Layer 6 of a small transformer language model trained on English Wikipedia (15 layers, counted from 0, width 64). Numbers have three digits each and are written without spaces.
In attention head 1, each number of a token's query or key is one row of weights dot the token's vector x plus its bias. A token spreads its attention over itself and the tokens before it by the softmax of 0.177 times query dot key.
The model reads these tokens: " and" " L" "ap" "ath" "us" ".\n" "==" "History" "==\n\n" "===" " Or" "ig" "ins" " ===\n" "The" " \"" "c" "ity" "-" "king" "dom" "\"" " system" " has" " its" " ro" "ots" " in" " the" " trans" "ition" " from"

Query weights of the head. A number n stands for (n - 500) times 0.001.
q0 (bias 0.115): 616753554465304463340376038416528364670606322403548543340609200453653535498542311541508483523584476581637458301626479470499354620510550422577336516423337443499567671459637783731635441544665605
q1 (bias -0.042): 483542310516373357691451715217489329626478324535507469350593526314502383249349705587529724501536524441597579579562378595526832439385413549494655199496545541622396630312771551466219400304497774
q2 (bias -0.071): 324630595416664691361576565317700706489447647559437360865383596469735377609526477571695393427702558349782498656374403273394482474436312375301401461720613493381497267310526484411341485575454484
q3 (bias -0.022): 807464473422577379526442647368586522354545542487694460069295357494535614381303533611724441577113518407608592379475477624450519573357504386353489316459633469542354475545456501486502760511676425
q4 (bias -0.121): 348585552391524467565547585596686504440708557579542446204394587538341377527476442610438524544502756252573382574416664413647331521672577570434638449642474410289478606462552464399444416425537488
q5 (bias -0.118): 347437507412439356657703518575398475374618433534541338475357618208602710630517432518425801408540507784514352310644590557365190370603869394513474570517565634813427308400568673576474565648104568
q6 (bias -0.177): 355515537531603312253428706317400335474401532707642368727317616599355466551487637505314287476783338623455570651651456380488394424470506588329930507560636652294575361888702347415495258408515680
q7 (bias -0.028): 389581470453569572531662417318386280294580772481405236489594327586413502798549604543626354603516334499415380561413565612598305636635464354460368379428513764508543164654750562466435506648736383
q8 (bias 0.047): 697518562749650293508700494406433354394545768296105498510452358290457514798633726467607432450375579434383334481354608450344460301528396792485590555407396709550724506531418369385644203635567645
q9 (bias 0.041): 387435424482550525518385564513826204610578803362426371504377739427398354630654343360404455617548570555284489169663511679458500383613552518527422521611577574556525751577360680531585513193406518
q10 (bias 0.102): 769528619301457247433461486436445419426521826523425606613552550513434584671357394574723522474480549415552456446367185459571477479609412549522763471745440453516457627472667255564319469512370513
q11 (bias -0.082): 349490614556689483348763598582443565360330266535463666666543609447857393433358431527359638281430464262631408522280549498523396548475298564523491438196522277668695520386415283625689706683592411
q12 (bias 0.063): 909502376460642408557193498673740529506411471441587475498458579300352472602688669621486667756474394492789393319168332363571399460353525699415334506248312659713369538393585713640704487351478361
q13 (bias 0.058): 449518248406553256805414244858351490717543775541545300520430619361236665580499435404290381391543760892471459536651517457440382679235613519446227372464170680507451551497350758586627509587646286
q14 (bias 0.096): 467490636501507405414452574308562376598450608681161417279500611349443559465647300812480219519508547555636457475649700432524417496270596630385338606720372651413654473491397440629507248721584745
q15 (bias -0.142): 548311481814455364525767534469314615436598322468527554474616318410500258335312524566706429768525512821407351477352340620580357725622716248536488457733596333151504509716609209421563406393598694
q16 (bias 0.143): 250625599814396360457594326698486579357530465297517466730355504478355535602842521558517313594474652404151527666282388681479669861705663354421231401567252493586486488666423491394433277645503534
q17 (bias -0.061): 595555606247582499735264513467395544225630408462544427494302557530401449541497427551762449348619668554537521426311458631540587989456263502574256870513363744447600471412494725357448381492503474
q18 (bias 0.001): 238594435436233763190621566602506736799494623515420351502560450505500291753273551409375546613367565112495535536486443732730536417546389392617405665671669667609449403569185280558322312518576374
q19 (bias 0.062): 545541527545308585489351453491523338546751436628369783425266506570831481759609463517400643433566628416552367600397543527189631395357286617512617490529346570497378282677439151562699465464707626
q20 (bias -0.014): 539560211334554466469539583409516689391412170484682675531350422485459424526324395402419451562281794598671445825522734353588388350832405535552452422628713388532328571607792528580463326590514398
q21 (bias -0.104): 415397599529589814669480442551538398491533632475525345481416388517262697478572492276383323799245705507438370184843692422335484398741688602480461450409205504362753465525590420657453408464816886
q22 (bias 0.092): 564690499672455733845445530395691394319577339516325353470585552459740590497690517648332632504295314537529461369392430413469510608533295635388578550696624395293448449305455222463751430575581577
q23 (bias -0.137): 344295319357269630649694411325528578616189649498460325371469535688316293628513587665542657584579460386295487498694486375519367490664331465303675501541630733334527438453576486634623367605476775
q24 (bias 0.005): 669659485509463567513494429700652304664321556598602374235652515296219490475632473754547462687336523650403432612358449721396627267524502458633446674523425501509431564370363573597343624385620702
q25 (bias 0.029): 558671513749414657644402507545686439571477321326405739439514450637784623521407197581631357432604517515521249715515399441637363475488613226306451371199547301616378443425393376636823495302558648
q26 (bias -0.101): 376387436404611551495560553326665533448526404473409529392554688412635573233240478502821362572699497590280346521440393060728620213567225409628746659743776481629666397708638145713570542333323341
q27 (bias 0.089): 421468681459520709344361653698478395473453520453661594304595824635531448553494504499565443228237561297612635745460417169411666380491455600357415686433731595516547511327615177316530571549420362
q28 (bias 0.095): 521583703420650380538476426516678360514498527384438493453650547509512751441331646495546632418362650506507561520445456351538641590290638615607695413542306554391405537574092402407293437760482529
q29 (bias 0.049): 543444440716224583268517462533439465602410612578319352727374477858397745400489398600376559586553465528435258732713415633442435434229509622515194533206637629469450792591241416439473518564516495
q30 (bias 0.002): 416648400495231549839143719496304413628555594568477341529459494552500295819486515681701311383642354717546638396382265438467522423386530657544359628406384343583380457422395534528562285484687695
q31 (bias -0.070): 630644088573674731359524205524536235398444602501615634471414449378591435311552526622501644515601411529699646358407333602393393573603662639393633480306575521507639434350571661084520225542159616

Key weights of the head. A number n stands for (n - 500) times 0.00094.
k0 (bias 0.099): 511360572709521254352405446406572725351525381652570581451437455279570394441288580369587354702908255708457825791611334496563361579307489235582193605318474535744717372483639463655419508356483492
k1 (bias -0.013): 572495382416236485647359407515460585501421296549551649535541423728473725418344783606716582461435352395436518665395373600114685464464533717578462167492324701482469971353488503329330721349529560
k2 (bias -0.095): 325283549464614725599688679379477849346113600576447317671360485621569829702426512483455526406246744503517467546246342557228533465547579375445677785410523521632164172589395440329638481554451569
k3 (bias -0.087): 824594518238537452469486505426671571584416368502741478296381359595536579334479479548348570496670596486440501662297650365461674530402406517480529324439549465510543311348575728526519797824473427
k4 (bias -0.151): 624512495286463597587506388493479484327499565468649501314302435377634618506655358594586481413599780660547650602533483428476441312421518438418471307668525319520355719455561504485613541568514542
k5 (bias -0.146): 503170551396516285543687206391504507393651349290437445434690618523359386553467208467627621481512501716610593368585374398704694462690442475535642496468609804887254559483628497618378357824115388
k6 (bias -0.119): 493662418429452448565657489555491228395382665422502514815387373488673763793670573352704498455370506749535219452569518416330342337336595638179908152713510724480521627563560495305509183566533405
k7 (bias -0.183): 579510302280440314434482498389620632560337561603483400410513484167414545590700354442586373377834525415650340544514522433429252534381346585419543553433614923508683345691753735575383450464705625
k8 (bias -0.037): 364569778495687534539436488491595316623229468358514652525415755318342464555683614508264525214658269441404463519615697389288156293608617745251621584554525511603507344461465668711442449529496608
k9 (bias 0.111): 572567564480407564433577425419592429722459648317161486558566529667476117588401558708737593307777661488280388395682574513846289565262598327447256547558388673612372519547521295538473679425501507
k10 (bias -0.011): 608433645555433494514495663400431496519736496580494454545496485379520447499687707549193587279453604326501500599492689253226376710563662373443477262637396666564273629584275572623432563739578636
k11 (bias -0.084): 337397453706539755332526583460323883584399546663698412542427708251645561484189507317366486552458533176656429458302629468701601381859455548593796683390632165636382656355676543411632242517324416
k12 (bias 0.037): 762422624715447498270279536795691548520545320550810472444261362435668337527302368698504792771580500604708257424132453445456324339486588582633279449228395648472234283411576680854750473375641462
k13 (bias 0.107): 552556728531508399404585233498386438510607413495402379421746874480656251602690202509619446421487535663404624482380379655592581678099488624753183606352503684346570351293784644718553374513532347
k14 (bias 0.092): 615391868369611497692486625416508391593261520637656341418224614541565488711583702560589149496628303612447247526453380704341588553358501402380282528753483573530584262564548246686624310487635817
k15 (bias -0.180): 438582353564444229714976596567522701169461610503354681676448368139334510271465443451575450534547547677465361548317424450636506424498512647307616410627355306460723755543378747355479557696502936
k16 (bias 0.116): 391285514608567631371657328596917589367525625267241614590468693231366544454660586586629318289362596249340741350195478677535493409456436474579452638702351640598721594821348510448432366522733411
k17 (bias -0.049): 504694463195668474641507538775616339283695542577688359394344566570577494335336527292499627380562586488455566177132609636395354577566320338437233802466535611674552260552753657307478541406588524
k18 (bias -0.056): 297337215393521835260517597484611562258345420519541465751590373654396452745445381403630421342576654552514276566645795722492492615505567522400253358466526277642446576742303454372664566328586542
k19 (bias 0.098): 485411472553483550748472448587427472438265323711725744724457573383395347442734649262195612476497493368320526737907736411279402367557540402443530573520328513614451394423580307439661451595322268
k20 (bias -0.097): 554499318523349426552349576498537593676561242488494431425475565658411602710791567544211296609344718656469782571646243617742476610565451657621495072722327367503243635179332808412472391500421617
k21 (bias -0.120): 454695753319418510213526300336443378746514686432589728465564535615617552610623186525795046373588614461419465523862366243498461621575493661281194573757033281565543435615609540639401579556586442
k22 (bias 0.096): 617534412652720789823260317364684605620371283467449453544506470549620569193577529573234466454313552594482359630722327425355514377696387503475393518567393478344596393380588292533880453741453653
k23 (bias -0.118): 330705360552609508502378394327225515609159648385252271730326499510440421681595555329487624544572569659474598486789472652305534525577564627037319245332570702338513580684486677556556697658572482
k24 (bias 0.042): 801655573700530521533597353461545431690472450717797608261678422448399302717599784706453413368550477573791231379457504491282416456272279321494090296386428375481466627471526338522521651383564532
k25 (bias 0.079): 573564380673426718675495642428546618608405392531536876549286511329475479394582338251280554650598617470602615670365186414657595460641765312413708421344588426522397384353867240529300359362318523
k26 (bias -0.145): 597731279471341419761871633704228539583478513677380349661608439687527626418385664791303529655555594488538367493683547432558299535607585456431617116506480434314363191779302175755235356354273882
k27 (bias 0.100): 490383583526507679773452680795529444536318547448699443344345594723596451670350475581186457326185743406641386748507675258568591448728233550437621488248745420318391330616368084351405486616611555
k28 (bias 0.107): 619378778602564640581334563428542315468424609457561365370745564417581723198458564424521663376179500489494521534482725451554628595385512532731378306429433410630556497598375312598644392440560560
k29 (bias 0.088): 441384541867531710322649768430480439599351511501531486227618522597351401626454225271322480607529377563319379415703344513550391358360651735428340602575692692363709423502763440387575580608710390
k30 (bias 0.058): 587663392581574385739301307547470503402703330385629719617481651421496411804595440486522438434432452759506292438362375552053419663557845528530385621323339541471458408630737307351439207623668587
k31 (bias -0.108): 466431198670598485548284295608471442552202576403390645291631325526467410526399530429844731504368341400562666553439261316634413647597518397626410600546735468593409433308492634733634444605428609

The vector x that enters this layer's attention at each token. A number n stands for (n - 500) times 0.0085.
0 " and": 455636405344292682619130588506490612384361358429579414577572432553562490509530559569634579434459648436576548631765493371490712683765514480479625206776386552159448550341435271390422517300551752
1 " L": 486694220439496592665513614205253348537425561352471605523657384709626841759649441519556562427367577368458445568668529383487619524654385588415560043600409264610339761498505578558379424395452442
2 "ap": 592741370454399540777464593241329314527437645278337606615577407634530801542612430465555290457342596498504401461638478362485706528747764509409511235641435162694200620575410599520497456528416547
3 "ath": 572599382414352617637469551393311465469377491376250658577582442554575789642627542526454351503330606443577470444672476388567807431638780676246507195652429104559149655424460696546529545438453560
4 "us": 525631306466385647675470596474341557497348468466249560501519395590507592692718410527598340516189569358738463543677664430500745450511603635363568089665348186518273766364600619558534490618283481
5 ".\n": 485833296518257743603303541544268495635420387415458520525638345528659635565649463434591576424270710423548591642520510376371731408524654580303568253960426402636315550395327454391427456557446434
6 "==": 422650440506437567494184553466327595569587397419492554662623466631645712543674610319624658440227704466604416612648406123586713576640578659312448238753460435455293573492241579415469453418215465
7 "History": 754588249534347741731161470544261624526487497299307594569606471791524696485561490529403589446233616511638617513575615224499694487647544554453508268603468351538171775350372538475489380471416489
8 "==\n\n": 422797372465398713630217500554278416557620361452496557534724467515635658614566553428419575465188678394492617598652452305391688585565561563386536197926483336498316525397209598486419393555492502
9 "===": 345664358465451657527251451496328531615649403351469650649651458549690815612665547277636661373176657525604581619710365205510606566663542622287464251654450392367278591461323598528467433359394450
10 " Or": 339767423396404515723410403339087618621534478242428634569595386818529690370703536545579495388278642444573513551639464346451665432768487572568593147615503343632395720478394577464566398447492270
11 "ig": 486639465491341462659379467248185481534690438486300550610641443670381768447731452336498482489170678494498404514653531435462758662714642496440535236689450155627304696420479684437623502564407427
12 "ins": 567506350544346663663398486359327593459596418436268638543739448661436753572594471448473314532291631564541533483642632510374685558658558665474489163685316125691181643324398598567600492580314405
13 " ===\n": 529753401534374783650228449462293460579536327487486645546685462432605593569602476441442598438226734391434664538615496372352643476575535598398561211974437398566302481403171634470479501550433464
14 "The": 430522428409588571665278492455196562520525497252462567554524470768727555689668518404452533449144649431397631497792318321533774382624595653413448109738412394583295660391362591517573424472502576
15 " \"": 309671457463476571692490376385437375561467327365543481725594490627553581520766365401438712500154696344624649580739428376402742558478601686432465172773445382436299702439327728509458410353431482
16 "c": 418619438669414593596355575283194277502581496249343692501607499682522648538742474402378540532359827421569603526708372403620511620679491486391610142700315287607284651440424708432616436523441471
17 "ity": 563578354601521714579283489327308523613584400281281689617552416639391709482681348490448484621230636471581627483741451294637576556664622783411479199535340273544150679485389705571449476523379481
18 "-": 547646375557425564565410410504323419669489483214451671604599399686620616566669476354569625497128570208468647530721509400531545524499582653326660109699310425513163696447420769567563499439368461
19 "king": 649484224475471696576308552444285461617622431231208655576516464528405611611694505418534417616191707473582563532805358367493631594532728644389590242557431357628168701291393608592611478581499351
20 "dom": 587540284514374651661333379245336487549609411241288696654519455602346670584675507446523465504239711338493683360686563390570642425591700675403508181682460400528158731421419635514602515653560403
21 "\"": 558706422438457547556256414370568505496589435482253710593602418645331661681778551475617628521059576353502625569669572397515520455462524625372633184758460359473208683276327746494466378544472446
22 " system": 579571338574189669560265576303316519512554555372271602432600609656451698514677439455502553542191566418571688495578596341500486469657653650446545189688293488674136741291370692589496445641442469
23 " has": 448530306534374685489200410416305356580485511315448489436640459598452623754786457406426475454214672542710728769558498299516673678463709594516539096533304367578357543494318542575588533626414585
24 " its": 605568343365468619543249443547171505623463448319490445535650352688497526710787471362445464500284630476486604585767360212623655563572638773511459123578337498580397683398246637499615368638467493
25 " ro": 446623448567504468498434528385205394610385511320309572366627316566385846611860391245571526413374599470462566567534522481538672568707637496639547087734360557558230734486433666474661396537486295
26 "ots": 604630436408402714491350434355466422567387543311229597546653378662245715735707474360492399484267653531571659585697567413371604572444676672518444216631388324604109654436456668590533413692330470
27 " in": 469539338444349615519291421474300464723364475319335554488728463623532577647764485586579493465293756532556757570630463351363543341720511563401632202602263502527315728303267791654586378534483420
28 " the": 477561312336511519554305390427308504591481554266475479450580431625620637661745549443563549474259665450405714485855281242530742452665522663386412091621367418636349698359315719557582454560577526
29 " trans": 590631390582411533637381476270196507691491386305406431457782499549428694514794356348637438482262634474557608453641557505435424564772483706548561198572269478686206660519302688539555467545550294
30 "ition": 667633460430292596481295344254349578576606528295295534573549503662319727497815531494470494464190557503492685440673520330440622585597595610379551285630438294712148697450358761652543407610465446
31 " from": 438572306432369578590302334490336528671535462383447407492766520547497672686755451467602451442284660432438803571734440400335584472614460581381625145510292409579293831314301677691526495609457479

Token 16 "c".
Which token does it look at most? 16 "c"

Token 11 "ig".
Which token does it look at most, and with what share of its attention? 11 "ig", with about 50%

Token 22 " system".
Which token does it look at most? 19 "king"

Token 21 "\"".
Which token does it look at most? 13 " ===\n"

Token 24 " its".
Which two tokens does it look at most, in order? 23 " has", 24 " its"

Token 14 "The".
Which token does it look at most? 14 "The"

Token 29 " trans".
Which token does it look at most? 29 " trans"

Token 8 "==\n\n".
Which token does it look at most, and with what share of its attention? 7 "History", with about 50%

Token 25 " ro".
Which token does it look at most? 21 "\""

Token 10 " Or".
Which token does it look at most, and with what share of its attention? 8 "==\n\n", with about 30%

Token 7 "History".
Which token does it look at most, and with what share of its attention? 7 "History", with about 90%

Token 12 "ins".
Which token does it look at most? 12 "ins"

Token 26 "ots".
Which token does it look at most? 23 " has"

Token 9 "===".
Which two tokens does it look at most, in order? 7 "History", 8 "==\n\n"

Token 5 ".\n".
Which two tokens does it look at most, in order? 0 " and", 5 ".\n"

Token 15 " \"".
Which token does it look at most? 14 "The"